Layer 4 of a small transformer language model trained on English Wikipedia (12 layers, counted from 0, width 128).
A neuron adds its activation times its output weights to the MLP's output. To switch it off is to set its activation to zero at one token and run the rest of the model.
A neuron's activation on a vector x is SiLU(gate . x) times (in . x), where the dot is the dot product.

Input weights of the MLP neurons that the questions are about. A number n stands for n times 0.00081.
n0 gate: 176 0 44 -83 236 -165 -33 232 70 -16 -129 334 147 298 74 256 -43 56 -186 -21 -71 259 -17 -131 -225 21 74 -115 -196 117 76 0 73 -66 -25 146 -58 -176 110 51 -29 149 108 41 -73 90 339 -119 12 -98 20 136 -8 70 85 93 -8 -207 69 97 172 -350 74 89 -65 -80 -111 -40 -96 65 127 -126 -20 199 162 21 28 -78 99 185 150 -81 269 24 -189 141 -65 -130 28 -25 -80 -49 -39 -122 229 -194 -128 -132 -171 8 -21 -21 283 121 88 -24 -170 -215 -49 -44 8 24 -178 -113 186 94 -174 158 -263 100 -46 -28 -80 -183 -37 -56 -98 69
n44 gate: -118 38 -96 12 115 63 -87 150 -4 -29 -223 77 -177 162 41 -37 -133 -208 220 229 307 159 225 140 144 101 148 -88 173 49 -213 12 138 70 -63 61 71 -40 59 -48 -51 -110 174 78 33 75 -12 163 -197 25 -202 8 41 29 -270 12 -74 133 -85 159 235 -49 -86 157 -16 112 20 0 40 0 -96 -127 0 -84 90 335 98 87 186 186 131 -152 44 -52 -198 13 114 32 -97 -87 92 0 -288 135 167 -108 -153 -64 -116 178 146 54 -100 -195 -57 -104 158 143 -180 53 34 -125 -12 273 26 51 -147 -163 146 -12 114 -219 -446 -144 143 96 91 21
n47 gate: 213 -210 -179 -85 205 -35 -84 -168 -32 20 47 -27 82 -46 111 -16 -23 105 185 -16 -178 -111 127 -172 120 166 -168 251 -56 -110 62 86 220 -128 166 20 -12 -101 -4 69 37 80 -102 36 127 200 -230 -62 27 -107 -82 -12 48 173 190 117 -115 -78 12 -154 -136 -114 -91 -144 51 -174 -116 -47 116 -219 108 20 291 -54 -99 52 -43 80 0 102 -158 -166 -165 -58 152 133 -205 100 86 68 31 158 -17 -87 166 16 -16 132 105 113 137 -37 -300 118 357 -15 -157 71 -225 -137 65 -129 -39 -126 41 -319 77 -67 134 222 98 -231 12 171 16 -62 -130 -20
n70 gate: -93 264 36 -55 54 172 90 74 -45 121 -240 -196 -142 238 -272 40 -292 -4 24 276 -87 -20 50 -85 -114 -103 -179 137 -219 -148 -311 208 -156 33 41 -84 -12 -123 86 -118 17 -175 -56 328 73 -61 -20 216 23 48 116 53 -126 -78 -48 54 0 40 64 181 175 200 -38 19 -36 59 -162 162 8 24 -181 -65 -63 -206 -153 86 32 8 -12 -140 262 19 -106 -12 28 -127 -185 -4 52 12 254 -16 65 24 -129 -102 24 202 -36 -64 -258 -12 -309 176 32 4 -70 76 81 44 -211 111 4 -64 8 -8 -204 92 -194 -251 91 32 -202 -87 95 79 16 214
n152 gate: -135 42 111 -8 -25 59 -78 -129 192 186 -96 367 -46 -128 324 -165 69 -32 138 -144 -169 -185 -142 20 187 206 -12 -106 12 -212 -4 -28 308 167 62 84 -37 -32 273 145 -91 209 -115 -141 117 -8 -35 71 -124 -213 243 147 -170 -119 -117 104 -32 47 -20 176 150 -152 -88 -204 36 122 -16 24 -138 -24 -51 -77 -55 -142 20 61 36 -78 253 187 -24 0 12 -16 -36 -246 -141 218 264 73 166 12 82 -93 -31 -102 -222 142 -158 56 131 -252 -152 0 -136 16 86 209 197 20 -95 -191 32 12 -38 -73 23 56 -23 20 211 52 107 -43 -194 -83 58 57
n185 gate: -32 43 -44 -62 90 -284 -72 134 126 102 -168 -130 0 112 -15 -75 143 77 -55 -23 -29 -4 113 -45 -87 58 -79 37 -23 -22 -82 149 -30 -11 8 195 72 -41 83 -117 -135 -80 74 102 64 -103 -66 -44 69 -270 -19 38 11 53 -105 297 139 -100 22 -142 -23 -97 -68 72 -281 -114 -173 169 70 45 11 -30 -4 -111 195 83 41 167 475 126 -124 25 -77 25 59 -88 255 -65 250 -8 92 -172 112 90 -131 130 18 26 -44 63 -201 -35 134 -235 -52 187 -38 -217 -86 163 -46 11 -19 -228 -23 -256 -33 37 -337 -74 77 -52 -59 -48 119 147 -22 -30
n202 gate: -198 20 -7 -37 -222 -122 -35 -111 -58 111 -19 45 -99 26 -4 -8 -266 333 -22 164 145 107 -16 19 27 -223 -189 -45 -81 23 48 83 148 54 -47 11 -23 270 199 56 -4 44 45 119 -130 -4 0 -7 99 84 -200 31 265 -132 -199 -109 31 210 11 110 216 26 -66 -29 -65 -64 -295 -247 -206 31 216 31 255 11 103 35 -140 63 -228 -15 126 95 -115 -96 -19 -191 88 -7 76 89 128 4 -12 260 141 -8 83 30 -195 60 88 149 -86 254 -117 -26 66 130 -172 -91 -8 19 228 122 -135 0 -104 8 -59 -19 -102 -185 188 90 145 71 85 88
n234 gate: -84 35 114 -45 -129 40 202 -40 84 71 -74 136 275 -197 -117 -341 83 126 45 305 73 70 -26 -59 -134 98 25 214 59 -58 351 -21 91 210 -144 129 -38 49 -68 97 129 100 -41 33 33 198 97 81 -80 -4 0 -160 -67 -68 8 47 -83 -41 29 108 13 82 -87 -227 -199 -73 106 -187 4 -100 126 96 -61 233 -137 34 -223 -40 -177 -111 46 103 230 89 16 89 203 -237 177 84 -49 199 453 370 49 211 57 -233 94 58 0 -124 -136 -173 78 85 8 -102 66 193 13 242 -12 -211 -30 -235 -4 83 -8 8 231 198 74 -106 119 61 -32 -17
n0 in: -12 -97 0 -24 -80 154 108 -233 -145 12 105 -432 -257 -185 -98 -90 -47 16 275 -79 -99 -122 -30 -33 366 104 -123 278 246 -170 -230 -210 -16 41 -4 -138 -58 24 -8 99 -63 -247 -24 -45 37 -21 -99 4 -16 8 -36 -54 115 75 -147 -8 134 76 69 -191 -169 226 47 -94 73 80 -4 -60 24 -221 -135 172 72 -112 -163 -223 20 83 -103 -93 -61 82 12 -95 201 -278 12 -20 -53 -99 4 -191 44 -41 -155 -116 -52 168 136 0 -159 -75 -329 -174 -117 52 133 162 -179 44 -171 -52 150 146 -301 -27 -12 -16 177 -105 67 -214 132 40 -71 0 -28 86
n44 in: 144 -43 29 -132 -194 -113 262 -18 -129 222 93 119 -35 -119 -181 30 129 -73 33 107 -62 -71 -62 0 -170 -230 -79 88 75 -71 94 115 -30 45 -176 75 23 63 -199 80 201 -36 -56 -41 120 -106 -127 -161 -4 -41 70 -110 8 -172 109 43 187 -7 11 -45 30 -59 -25 -22 15 -37 -139 121 -62 26 -117 267 136 -110 -165 -133 -22 -72 4 -241 56 97 -127 73 111 -126 -101 -192 245 174 -26 37 88 -94 -138 -107 299 -136 136 148 -185 173 111 190 -15 37 65 -11 213 -293 23 4 37 -116 132 4 175 112 25 -52 -181 33 136 33 -219 -235 228 30
n47 in: -70 -51 175 67 164 -4 -33 -71 -70 37 72 -193 159 -172 49 -158 162 79 293 161 -170 -8 -72 70 -41 -191 -102 -79 147 153 97 128 93 61 -29 -77 132 -12 -16 -4 63 203 196 49 -97 -49 -224 63 27 -81 160 -94 163 -136 256 -15 57 127 72 -113 -160 56 -62 -85 61 -48 -322 4 24 -69 209 118 155 179 49 205 -210 125 -37 -48 109 -8 -12 -16 80 -161 -178 -31 133 107 116 48 56 -4 237 169 -108 175 -60 64 -303 21 -37 -24 213 59 -173 73 -361 72 -71 24 -56 -101 -97 -70 -63 -105 450 -176 -154 -269 -132 52 -170 24 149 102
n70 in: -35 191 213 -112 106 115 -54 -158 -175 -127 -199 65 76 -178 -95 -29 43 124 -196 342 -92 110 76 215 17 -55 301 -108 -86 147 21 53 -45 87 -180 102 -50 76 -16 -111 4 -99 113 86 33 -83 40 -88 67 168 -36 8 -366 0 16 156 -237 229 -53 94 149 -130 -207 -27 147 -92 -88 148 -104 21 56 136 148 -129 360 302 69 273 62 105 -12 31 -103 119 -125 142 -143 71 130 157 -80 179 57 -98 -76 -42 141 -16 -84 20 -353 176 126 -126 -105 80 -21 -15 -151 -158 -336 202 106 -37 -77 4 32 -196 -71 -40 -63 -24 -24 -128 -42 80 95 156
n152 in: -69 -96 -75 -35 183 19 81 46 341 -165 -16 250 -37 -58 -8 120 -141 235 55 -45 -164 -32 -87 -20 77 29 -24 105 314 -275 205 71 -8 -141 -123 -24 -69 197 -62 -19 -198 143 131 -169 184 49 -132 203 81 -180 -63 -89 141 208 8 259 -20 -47 258 -76 137 -186 -107 0 -92 16 16 -63 -16 -197 -4 -128 -55 35 -76 49 107 39 -223 -40 28 -191 -70 186 -217 -102 -244 101 -56 -81 12 28 -21 -56 218 -85 -91 -94 -90 -119 -114 131 -41 107 91 98 -102 102 64 -103 -74 12 -179 108 -204 284 218 112 -104 -213 -280 -71 43 -71 16 -251 -50 -76
n185 in: -131 42 185 -54 -203 111 56 -7 -165 -237 -37 190 107 -107 -52 85 49 -137 101 219 -32 151 27 -142 89 140 268 -68 -126 66 85 -59 -55 -52 102 -133 -112 -51 -318 75 107 -228 -69 63 -41 -34 14 -4 -61 188 -128 -127 -111 305 -55 -98 -78 -116 -4 309 -22 77 -35 -88 -30 -61 137 83 -130 -56 -140 122 -43 261 -63 -71 -66 -89 -116 -40 -29 -155 -151 25 26 169 -140 -4 -37 -49 51 180 -43 -218 133 -233 -84 -236 -36 33 -50 30 102 44 22 -162 -34 133 77 -230 -125 -11 81 158 -119 103 50 -44 114 175 110 -26 54 105 49 -83 217 -41
n202 in: 165 -16 -37 75 -135 -33 -58 -122 39 15 42 45 -130 195 0 -76 98 187 89 43 71 91 -427 -58 8 -8 4 149 -38 27 28 -106 -23 -112 -257 -301 166 -64 -7 -156 -177 -140 -64 0 -175 116 303 -63 81 -19 -68 150 207 89 27 -51 -179 -49 295 -235 58 181 -149 33 61 -172 149 -93 -7 -84 4 142 -26 -232 4 35 212 55 154 23 -42 -124 -41 -44 -169 -31 49 203 68 85 -26 -87 139 -15 167 159 -41 109 -49 -34 -64 20 -179 4 68 -37 194 299 141 140 -43 -124 155 -42 8 117 78 -49 188 -196 -102 159 86 -11 -35 -209 70 -50
n234 in: 83 193 8 0 -163 -48 -33 -52 -8 91 -114 25 47 -48 54 -215 267 -12 141 -46 0 -78 -64 -62 -58 46 -133 -217 -323 12 -151 57 184 -121 -349 193 -75 -142 -64 124 -38 71 -77 8 152 -92 72 16 -52 -120 45 67 91 8 181 -51 -66 -97 0 86 -92 -8 -31 134 -45 -44 -190 -40 -230 137 20 -215 40 24 194 213 86 -219 209 441 95 8 -88 144 187 -25 90 -28 200 42 150 49 -229 95 -233 -138 244 0 142 33 234 156 -219 94 -192 56 -50 -101 99 126 25 126 201 205 163 198 -60 16 -52 289 157 12 118 -61 177 -69 247 -107

Output weights of the MLP neurons that the questions are about. A number n stands for n times 0.00063.
n0: 9 -201 166 -93 -275 -115 52 69 -132 -34 94 -196 -88 -132 -19 194 -108 -29 173 -51 -141 -39 -131 37 -19 -125 -234 259 221 254 29 -53 148 -141 18 -117 -128 -36 111 22 -4 -108 230 -85 110 175 185 -72 142 135 -182 82 214 418 -34 35 22 87 -88 284 -217 235 23 113 -209 193 -190 458 97 -145 -151 -340 -196 -43 -133 -52 14 134 0 -38 22 187 210 94 -87 52 18 203 103 42 9 223 -126 -55 -25 -183 346 82 -248 10 0 207 137 -112 118 75 80 168 66 -209 47 90 -10 43 261 4 -126 386 56 -61 -75 -8 -159 227 112 -52 20 23
n44: -150 -249 -134 43 -50 150 -20 -224 -90 236 -65 190 41 37 -9 210 -114 -263 -194 107 75 30 225 63 -78 210 -247 99 348 -279 -32 -117 -51 -75 -149 113 64 -57 153 17 -60 64 -129 74 -89 9 8 105 -161 199 46 -180 116 -230 -163 -67 -131 -52 233 -102 -13 -78 71 -130 -207 83 -70 189 82 94 -118 158 -156 265 222 236 -198 160 43 -73 -164 -127 24 72 -139 25 -47 42 -100 232 135 71 332 307 -148 100 4 54 -91 370 -156 -41 265 -121 36 290 101 -33 -34 -63 -37 8 254 54 122 -37 148 263 143 60 -151 -41 137 -76 -100 -25 175 9
n47: 52 155 205 -281 22 -55 -113 254 329 -156 5 91 -149 0 139 -5 -24 -39 9 -127 277 -36 -158 377 -98 -214 -95 5 -188 -137 -115 279 -15 -277 210 -53 64 -19 -80 46 -41 39 -9 75 -14 55 -120 -9 167 240 49 27 -168 48 -144 76 302 -25 -33 -95 -19 39 -19 104 -143 0 166 -10 52 -91 -225 260 -94 -246 -183 -123 91 108 -79 39 88 -58 -101 28 -5 -165 -101 161 5 107 -168 -10 58 256 221 325 -250 94 -222 202 214 -190 196 -183 -38 291 39 0 328 -10 98 369 -164 -76 -177 123 -274 -24 -121 -290 -210 157 -29 -267 -24 -45 222 95
n70: -69 -116 -200 323 144 -57 91 224 5 -300 297 191 237 -113 -245 239 10 -21 410 -188 39 -38 -85 329 343 266 -77 126 -283 153 54 -21 254 20 -221 268 13 -94 32 233 212 51 -268 -24 -140 42 -56 161 -329 -47 19 126 57 30 235 193 -123 226 -30 -40 -54 -66 -205 -41 -77 -122 -160 -306 -23 43 -64 76 393 14 78 269 60 80 44 -41 68 -137 -228 -170 217 -56 154 -253 -157 -189 10 21 15 -313 243 -310 -286 70 65 -176 23 276 62 -117 40 -100 -246 -120 -5 16 -62 -14 -102 75 -78 -60 212 130 42 -133 26 -238 107 -33 122 56 -26 124
n152: 298 102 230 -171 -272 -50 11 -204 -5 -31 -33 -20 -140 -59 5 290 -166 159 -43 105 -132 18 -164 44 108 65 -299 -192 0 -176 -47 20 159 -236 -33 -291 47 -5 235 331 -5 -54 -110 -70 334 71 40 103 -113 9 -59 90 -59 -121 30 275 -177 0 134 143 -42 -196 38 100 56 159 -31 -221 136 -228 405 24 84 149 79 -129 77 -90 -251 -216 139 68 -86 41 -235 -202 -74 -13 -238 29 -61 212 -156 -162 -138 -210 -170 193 18 158 -461 -333 -147 22 25 -69 -15 224 -224 0 -15 76 56 40 117 80 86 -96 -103 -164 -166 -105 -268 145 155 85 183 -109
n185: -383 68 83 -122 -41 -228 -121 -243 -74 -62 -160 26 -49 -70 132 24 218 301 144 289 33 212 198 -84 259 -96 224 34 -177 -144 -122 61 -111 -72 48 -39 -35 96 -108 90 304 79 -149 -232 77 -98 -91 138 -35 -124 -18 45 -186 210 -289 46 -32 -51 10 256 -48 74 -39 136 -194 -95 -156 166 -27 0 -93 -10 186 105 -126 241 24 301 457 -95 -122 -167 -319 157 229 14 -205 55 226 -148 52 -56 15 -24 11 -84 -139 -254 -23 326 -169 -144 386 -195 43 111 65 -177 -144 -31 -195 -36 73 45 9 224 5 97 -305 -102 188 -80 -59 115 89 190 -36 255
n202: 234 -129 102 161 -99 22 89 -346 156 0 -311 222 -28 124 -15 141 147 -77 82 -94 -288 -18 154 108 62 -82 -176 121 147 -228 -33 -73 -87 59 400 47 -50 78 219 63 152 19 276 -267 28 83 -230 204 -139 92 171 -178 -120 70 126 -118 228 -151 -149 -226 -141 266 -209 -17 -8 -81 127 89 -348 -102 -46 33 106 -35 -130 163 -103 79 59 109 18 85 -148 -51 -61 117 218 -35 160 -227 -277 -298 -42 -235 -108 -94 78 39 52 0 -153 251 31 61 -214 -31 81 -14 288 -245 24 39 -179 0 -131 51 -206 65 157 194 -19 272 -24 105 207 -13 39 106
n234: -132 101 168 -153 18 -33 17 -58 114 -45 -322 -131 75 41 -98 126 76 -66 -220 150 54 -75 94 -5 20 -98 -54 283 299 15 124 -98 98 312 131 -25 40 10 -60 -159 114 -136 -175 -203 79 335 -240 208 474 42 -103 -102 143 120 -119 -89 -164 -140 99 -158 460 -131 -297 81 121 -48 -9 169 -18 38 63 210 -211 -5 -317 -123 40 98 43 5 19 201 79 -80 122 93 52 107 85 20 -372 94 367 5 -82 -448 20 -231 32 -112 54 232 -5 -97 272 52 238 -93 -241 133 331 129 58 -320 -97 55 -47 114 376 -61 136 18 -181 -37 15 28 21 20

Each question names a token from some text and the token that comes next. It shows the vector x that enters the MLP there. A number n stands for n times 0.0058.

Then comes g, the gradient of the next token's log-probability with respect to the MLP's output, scaled to length 1. A neuron's effect is roughly proportional to its activation times (output weights . g). A number n stands for n times 0.00071.

"e", then "fin"
x: 30 114 13 29 210 -110 102 253 -23 -143 -171 23 96 -71 -30 -31 231 -57 -337 -190 -94 -84 361 130 125 -43 33 -188 8 -17 142 175 -103 57 127 51 0 -6 1 -16 74 69 16 -35 -52 -51 101 223 31 120 -65 153 11 135 -119 17 -106 -157 -96 -101 -45 1 25 -50 241 32 -125 75 -47 107 10 -4 -100 47 58 -192 -52 -3 -154 -286 141 -115 -31 210 214 56 88 -222 188 20 50 4 12 11 17 207 80 -76 88 -133 59 -150 -307 33 130 -450 -140 -89 109 -86 -111 -15 59 -178 163 -32 -16 -8 69 -73 44 42 115 -314 71 -36 -82 -20
g: 140 29 -156 38 24 62 16 -32 -157 -18 76 126 33 78 -44 -204 -1 172 74 108 -19 -3 -83 -96 -106 106 -69 320 -60 -36 228 21 -39 90 128 -159 13 -189 -130 -22 -6 56 -86 239 -122 -11 63 97 -125 115 -26 73 95 26 123 -132 -49 109 -316 -161 -183 -56 -39 106 25 -81 -158 -32 93 -239 110 138 -14 46 -145 -7 -35 255 -8 -54 41 34 -154 -43 40 -153 -259 -37 -116 -58 -55 159 83 -151 49 -82 29 -50 100 -87 29 62 -5 -171 -7 -111 2 -263 -41 -37 410 -145 30 -288 286 -41 -87 63 1 -159 -149 195 -206 9 49 -98 193 -73
Which neuron, switched off, raises the next token's probability most? n0

"o", then "od"
x: 118 61 -14 102 311 55 19 100 67 -36 31 -112 -48 -6 75 -32 50 -100 -227 -229 -103 -113 147 -36 17 34 -30 48 -41 137 317 21 -19 75 69 -230 50 -39 185 127 90 -81 -71 -1 45 68 115 -77 147 -85 -1 -11 88 74 -150 58 84 -10 31 -6 -100 78 84 -121 -55 105 -244 4 31 346 -18 -62 41 67 318 -11 111 179 -108 9 200 69 -21 152 -72 -211 38 148 147 -148 169 32 -275 131 50 150 -45 -45 124 23 170 -108 -286 -22 66 -282 -22 -1 96 -61 187 -254 250 -116 -9 -28 241 -2 128 -149 30 104 50 -160 122 -15 13 -243
g: -145 9 79 -133 -33 -35 140 1 -99 124 -152 18 -59 174 165 -33 -120 -59 58 89 -7 55 -52 -63 180 -33 120 -60 183 -87 -53 -209 15 -55 67 -43 -47 249 -21 72 -2 39 230 -42 -350 80 -13 -34 -96 -145 163 13 -183 362 21 75 196 -195 73 -172 132 -6 -52 13 120 -133 112 -156 139 17 135 59 -300 192 139 161 -47 107 150 -101 43 166 -41 -8 -76 50 -254 193 -95 -72 -20 131 -71 261 42 42 126 88 187 -110 -38 61 69 -32 -39 -22 -110 38 -23 100 57 36 84 -87 131 -80 -247 -8 -143 -94 75 91 70 -250 219 -86 -199 -83
Which neuron, switched off, raises the next token's probability most? n70

" F", then "re"
x: 59 91 19 117 320 -95 -116 245 34 -10 47 100 -3 -66 -11 -96 116 -10 52 73 -100 -40 224 11 25 -64 174 -153 42 125 146 380 108 -128 -63 63 40 172 153 28 103 27 112 90 -149 183 55 -131 67 58 -66 115 100 -396 -5 145 -166 95 -2 -7 -78 -16 25 163 223 -57 43 -37 58 105 181 124 -190 -70 125 -291 139 -62 -25 -177 115 -6 -22 169 143 -224 -209 -77 -89 -75 52 -114 -56 149 -51 -34 -70 -78 19 -183 33 33 -93 59 123 -186 -245 -10 -89 -71 83 2 -12 -31 -5 216 -3 90 -11 -170 -85 -175 15 -237 88 93 61 -4
g: -209 69 72 132 59 -130 388 44 134 83 161 -98 -100 56 -5 195 123 -339 10 24 111 -31 -125 -187 -3 170 178 -43 -84 129 175 51 24 -20 12 -44 118 -86 -68 -38 -160 77 -66 106 -284 77 -262 27 -195 121 13 -51 13 87 -8 70 28 -48 -154 -47 5 282 114 69 -42 -126 -78 -77 162 136 -32 127 12 16 -6 34 79 -51 -249 -8 56 -5 -47 223 66 31 76 132 -216 80 -80 -165 -44 10 -80 -219 -200 7 15 18 -73 -29 -81 147 -122 96 -29 -154 -110 83 52 -145 -70 -128 29 -123 35 -159 -145 72 257 66 -145 -52 -49 321 -198 29
Switching off which neuron hurts the next token most? n0

" Sa", then "les"
x: 90 -87 35 164 124 55 58 273 186 -281 25 5 -85 47 -62 -260 146 -79 -29 -183 -189 -113 271 60 97 -62 177 5 41 126 89 213 -8 -49 230 40 58 -41 58 207 116 23 -68 -52 -44 308 -58 203 54 44 -26 159 68 -87 -11 45 18 -69 65 196 -22 -42 56 69 229 -157 18 -204 45 -83 -136 241 -91 -168 183 -281 41 -112 -41 -283 -4 -98 -27 -24 16 -213 84 -2 -100 -67 16 -28 -234 80 -42 29 -41 75 8 -114 159 68 -139 -33 -89 -168 -74 124 111 -132 34 -156 -48 -4 -49 -200 -61 35 -18 -32 -114 10 -79 -221 157 -57 54 0
g: 15 250 22 169 81 -165 99 -144 -157 -111 51 84 98 23 -29 -199 -62 222 -69 135 -34 -106 106 -161 -113 72 -64 39 57 -128 -142 -99 127 -228 -160 -59 82 -79 -35 135 14 -106 -63 -200 182 103 19 -192 29 68 -190 -180 113 86 -69 -119 87 -84 302 111 71 125 95 -36 -30 -161 -45 175 -154 78 46 -156 -203 55 23 -115 -80 89 201 10 251 -234 58 -113 -146 -86 -193 -84 169 76 -12 90 147 -48 -78 -98 -277 -179 24 -96 55 254 246 -56 -182 -54 -115 -39 16 5 129 232 66 40 -66 165 -31 167 -28 -115 -1 142 50 -76 -3 -34 68 -5
Switching off which neuron hurts the next token most? n234

"hi", then "pp"
x: 127 20 53 122 219 41 102 96 66 -133 65 -185 -81 165 -183 86 192 -35 -163 -112 -197 -242 91 25 19 228 181 20 46 29 177 -41 -100 -93 33 14 -121 -102 61 149 91 -80 -51 -82 38 166 -47 72 106 73 -193 158 -128 56 170 35 161 -42 172 49 131 93 -74 -94 149 136 52 -44 -243 80 -78 285 232 -41 122 116 21 -92 -103 -175 -26 43 32 126 -49 -86 -89 -120 40 -184 96 232 -175 -1 83 90 1 110 -36 -19 133 -107 -133 81 -75 160 -48 134 -19 -281 49 -176 119 -25 55 -134 205 133 160 -253 41 171 86 -99 111 -46 -192 -73
g: -69 184 19 52 -53 -294 -32 -41 -60 -77 -41 112 78 -108 40 -87 194 44 -84 88 -75 -6 90 88 -98 -80 -7 76 6 109 144 13 21 -175 93 -69 -258 33 1 110 14 -284 243 51 30 154 162 -137 -38 105 -114 -114 -158 9 -74 -28 8 -3 327 -123 60 -54 59 -88 -48 169 74 10 -1 205 195 85 -50 -72 -250 -118 194 -68 5 37 -66 -52 -44 137 -478 -34 49 -28 113 111 177 -89 104 -90 73 -291 -82 -152 84 77 64 57 88 -61 -144 -140 138 -174 -11 -159 59 44 103 -108 -208 -194 -22 132 -57 45 113 171 -74 -257 17 24 115 -35
Switching off which neuron hurts the next token most? n234

" F", then "am"
x: 68 57 61 90 296 -56 -88 251 48 -8 109 -18 -46 -57 23 -133 120 -47 68 70 -73 -3 146 -3 69 -7 182 -97 16 161 170 416 117 -46 -31 64 9 142 193 70 76 50 90 127 -162 160 50 -145 55 12 -80 139 51 -287 8 87 -203 116 -94 -28 -106 -47 -11 136 151 10 4 -34 53 56 154 131 -238 -82 147 -345 113 -43 14 -106 150 26 -102 164 228 -231 -133 -34 -92 -40 -27 -104 -77 163 -75 -77 -29 -94 16 -137 88 16 -64 99 69 -301 -165 -69 -96 -125 115 -79 -51 -18 16 184 -27 94 -85 -37 -41 -182 91 -320 136 122 65 -72
g: 151 158 -273 -116 -52 -185 -189 -7 -343 62 -44 -62 49 -81 -103 108 -116 226 -116 -175 165 65 35 119 53 -2 -230 -57 110 -12 -68 99 22 15 39 152 206 -76 -110 159 -88 -7 -83 -181 191 -13 68 -65 212 136 -210 -210 29 -13 33 8 -83 212 230 -71 -16 5 75 129 175 -65 143 215 111 124 118 -74 146 48 -22 -203 46 -67 -142 205 -127 -72 165 124 146 127 -149 -92 -116 7 -40 200 -123 28 11 -53 81 166 11 -2 -69 -114 -15 -86 103 -279 12 139 12 -137 -98 61 262 130 9 -106 -201 -164 -87 24 -77 -63 -25 23 50 -42 10 82
Which neuron, switched off, raises the next token's probability most? n0

" st", then "or"
x: 19 20 -161 176 -2 104 -10 245 182 -117 -13 -148 -48 91 136 -8 209 -53 -5 156 55 -160 290 78 178 81 20 -116 42 61 -13 37 133 89 93 -66 -15 163 96 -80 81 52 73 -16 71 -30 -178 -108 308 34 37 -37 72 -239 85 32 -224 112 294 -42 68 -69 81 -217 126 5 49 -86 107 188 190 249 -9 243 175 -340 153 -61 -97 -65 28 171 44 120 172 -269 75 112 -11 -64 55 110 -86 57 201 -21 -71 -90 -108 -161 -69 -8 68 306 -90 -109 -326 19 -7 41 12 117 80 93 162 237 18 20 -38 104 -38 -173 185 -48 72 -45 -4 -91
g: 16 217 -119 -37 -44 -202 228 -128 20 195 -99 -79 172 -139 -96 -30 -113 -208 98 -22 26 232 -161 22 50 27 89 -154 60 -13 -26 -3 -23 6 80 -174 202 24 163 260 -93 -67 198 -16 -116 -97 -88 136 138 -1 55 -116 114 140 185 84 88 -64 -23 54 -100 -80 90 -40 -2 271 -99 -99 67 53 144 -1 -30 -74 -23 -130 107 49 -202 -37 167 -115 -102 38 11 -57 17 307 168 -11 -20 276 0 34 -70 -154 127 206 -35 -138 34 140 -61 -92 -108 87 106 116 -134 352 45 204 90 -93 149 -302 -65 -84 61 -149 -75 30 128 -184 118 118 4 -71
Switching off which neuron hurts the next token most? n202

"or", then "),"
x: 191 170 -6 -141 211 181 101 -8 -20 -119 -2 -43 -23 40 -91 10 190 -112 -65 -193 -20 -187 115 81 110 122 160 22 -106 -62 82 18 -222 -87 43 125 37 37 51 70 63 -37 -118 -71 -40 130 167 34 264 0 6 424 46 -99 -20 -82 -129 -111 134 -44 2 86 -43 -241 -73 37 45 -7 228 109 -15 115 -9 146 150 -93 34 30 -346 38 76 167 39 167 -114 -31 11 -59 22 -57 14 56 -50 221 297 163 -85 65 211 -152 110 -10 -78 240 -80 147 87 -118 24 64 -154 64 57 -4 14 -89 330 -69 7 -93 -131 301 171 15 -19 2 -116 208
g: 203 129 -282 -106 -57 -87 -179 73 67 -129 -30 30 101 -185 61 -51 351 -30 -52 361 26 -118 -133 -90 70 -224 -29 -63 -65 157 -1 161 -131 89 -115 8 -52 -215 -3 71 42 -159 -20 24 99 -48 126 -7 -83 40 82 -43 -28 -273 221 39 178 -60 65 -23 162 153 81 73 297 -41 -1 229 -22 -110 -30 -59 -57 -112 123 111 38 91 0 -37 -103 147 -20 48 117 79 131 13 8 -32 -39 262 -38 116 156 44 171 223 -284 -91 -104 78 97 -48 -257 -53 -36 -254 222 49 -113 99 -52 49 -106 -17 -34 117 17 69 -115 -41 146 -44 1 -117 -120 33
Switching off which neuron hurts the next token most? n234

"or", then " All"
x: 160 245 23 -93 193 -14 61 78 -71 56 77 -55 -82 149 -32 10 213 -19 -59 -299 -30 -202 64 86 20 189 98 -5 -232 -45 140 66 -62 -4 121 -4 -7 -36 11 62 -64 38 -180 16 27 131 190 197 238 -30 48 335 111 41 -65 -100 -33 -257 70 49 -65 -14 -79 -245 -75 133 99 102 148 221 60 47 9 31 163 -199 161 105 -192 24 126 185 -40 196 33 -24 64 -100 54 -53 -4 -55 -105 143 244 28 -55 36 373 -184 110 -64 -14 72 -23 56 95 -110 62 6 44 -165 85 -59 157 -15 329 -72 -96 -167 63 215 -34 -129 3 228 27 17
g: -119 70 97 263 125 -59 -102 -131 81 92 -145 108 13 -89 8 32 35 -49 -82 158 76 182 7 116 -37 88 69 -119 54 -106 -44 -180 114 -131 -43 -193 -240 -179 -84 -14 87 87 -72 -54 236 -19 36 124 88 -228 77 -295 104 -7 26 163 8 21 90 241 12 358 116 120 -101 -39 20 -146 -120 -20 -268 3 -64 19 -101 -45 -264 -58 -175 10 115 -275 79 -60 -46 102 85 -3 96 -4 88 33 92 63 -209 -118 -8 120 225 37 -110 212 28 -247 6 48 -218 -86 121 -110 184 -11 133 55 89 9 212 -52 61 195 -34 -141 -78 70 -142 47 -29 134
Switching off which neuron hurts the next token most? n44

"s", then " "
x: 35 70 70 -149 127 55 6 71 55 -128 141 29 8 30 51 78 112 6 198 12 -192 -127 209 5 19 -152 25 -84 -132 -166 145 131 40 -195 192 43 193 -34 -3 -37 56 121 60 -64 -71 17 118 -18 139 8 -64 58 13 -67 -82 65 -102 91 162 -22 -390 211 159 -6 140 -34 -94 -155 -53 108 159 234 101 -153 -2 -41 -60 -280 -175 -113 177 -184 -43 -117 112 -183 -5 111 129 -138 1 -25 -156 352 134 150 56 151 -126 70 -15 71 -144 56 -126 66 -62 -40 -195 45 -41 -108 -53 193 151 52 158 1 147 132 -203 186 104 -234 118 -23 139 98
g: 115 28 113 77 42 -165 132 100 29 -355 237 -248 -112 133 -17 -14 -57 -145 -2 62 -3 -67 -44 102 -275 93 -79 -15 -86 192 4 33 -121 60 159 20 203 204 43 -15 -105 102 72 30 -9 21 37 -409 -103 262 255 -50 -124 77 134 -27 115 103 -179 -187 -83 -23 116 -57 40 -86 94 21 -182 47 -12 -97 63 178 -63 64 22 9 110 -333 -62 141 -59 -152 155 -115 221 -152 -23 -77 -82 -28 -176 15 -31 22 -43 -12 -223 -36 -69 -78 -117 -29 -150 -2 -127 -105 80 169 53 -30 -204 142 -201 212 30 10 18 -81 -193 1 33 -12 67 20 64 -80
Switching off which neuron hurts the next token most? n47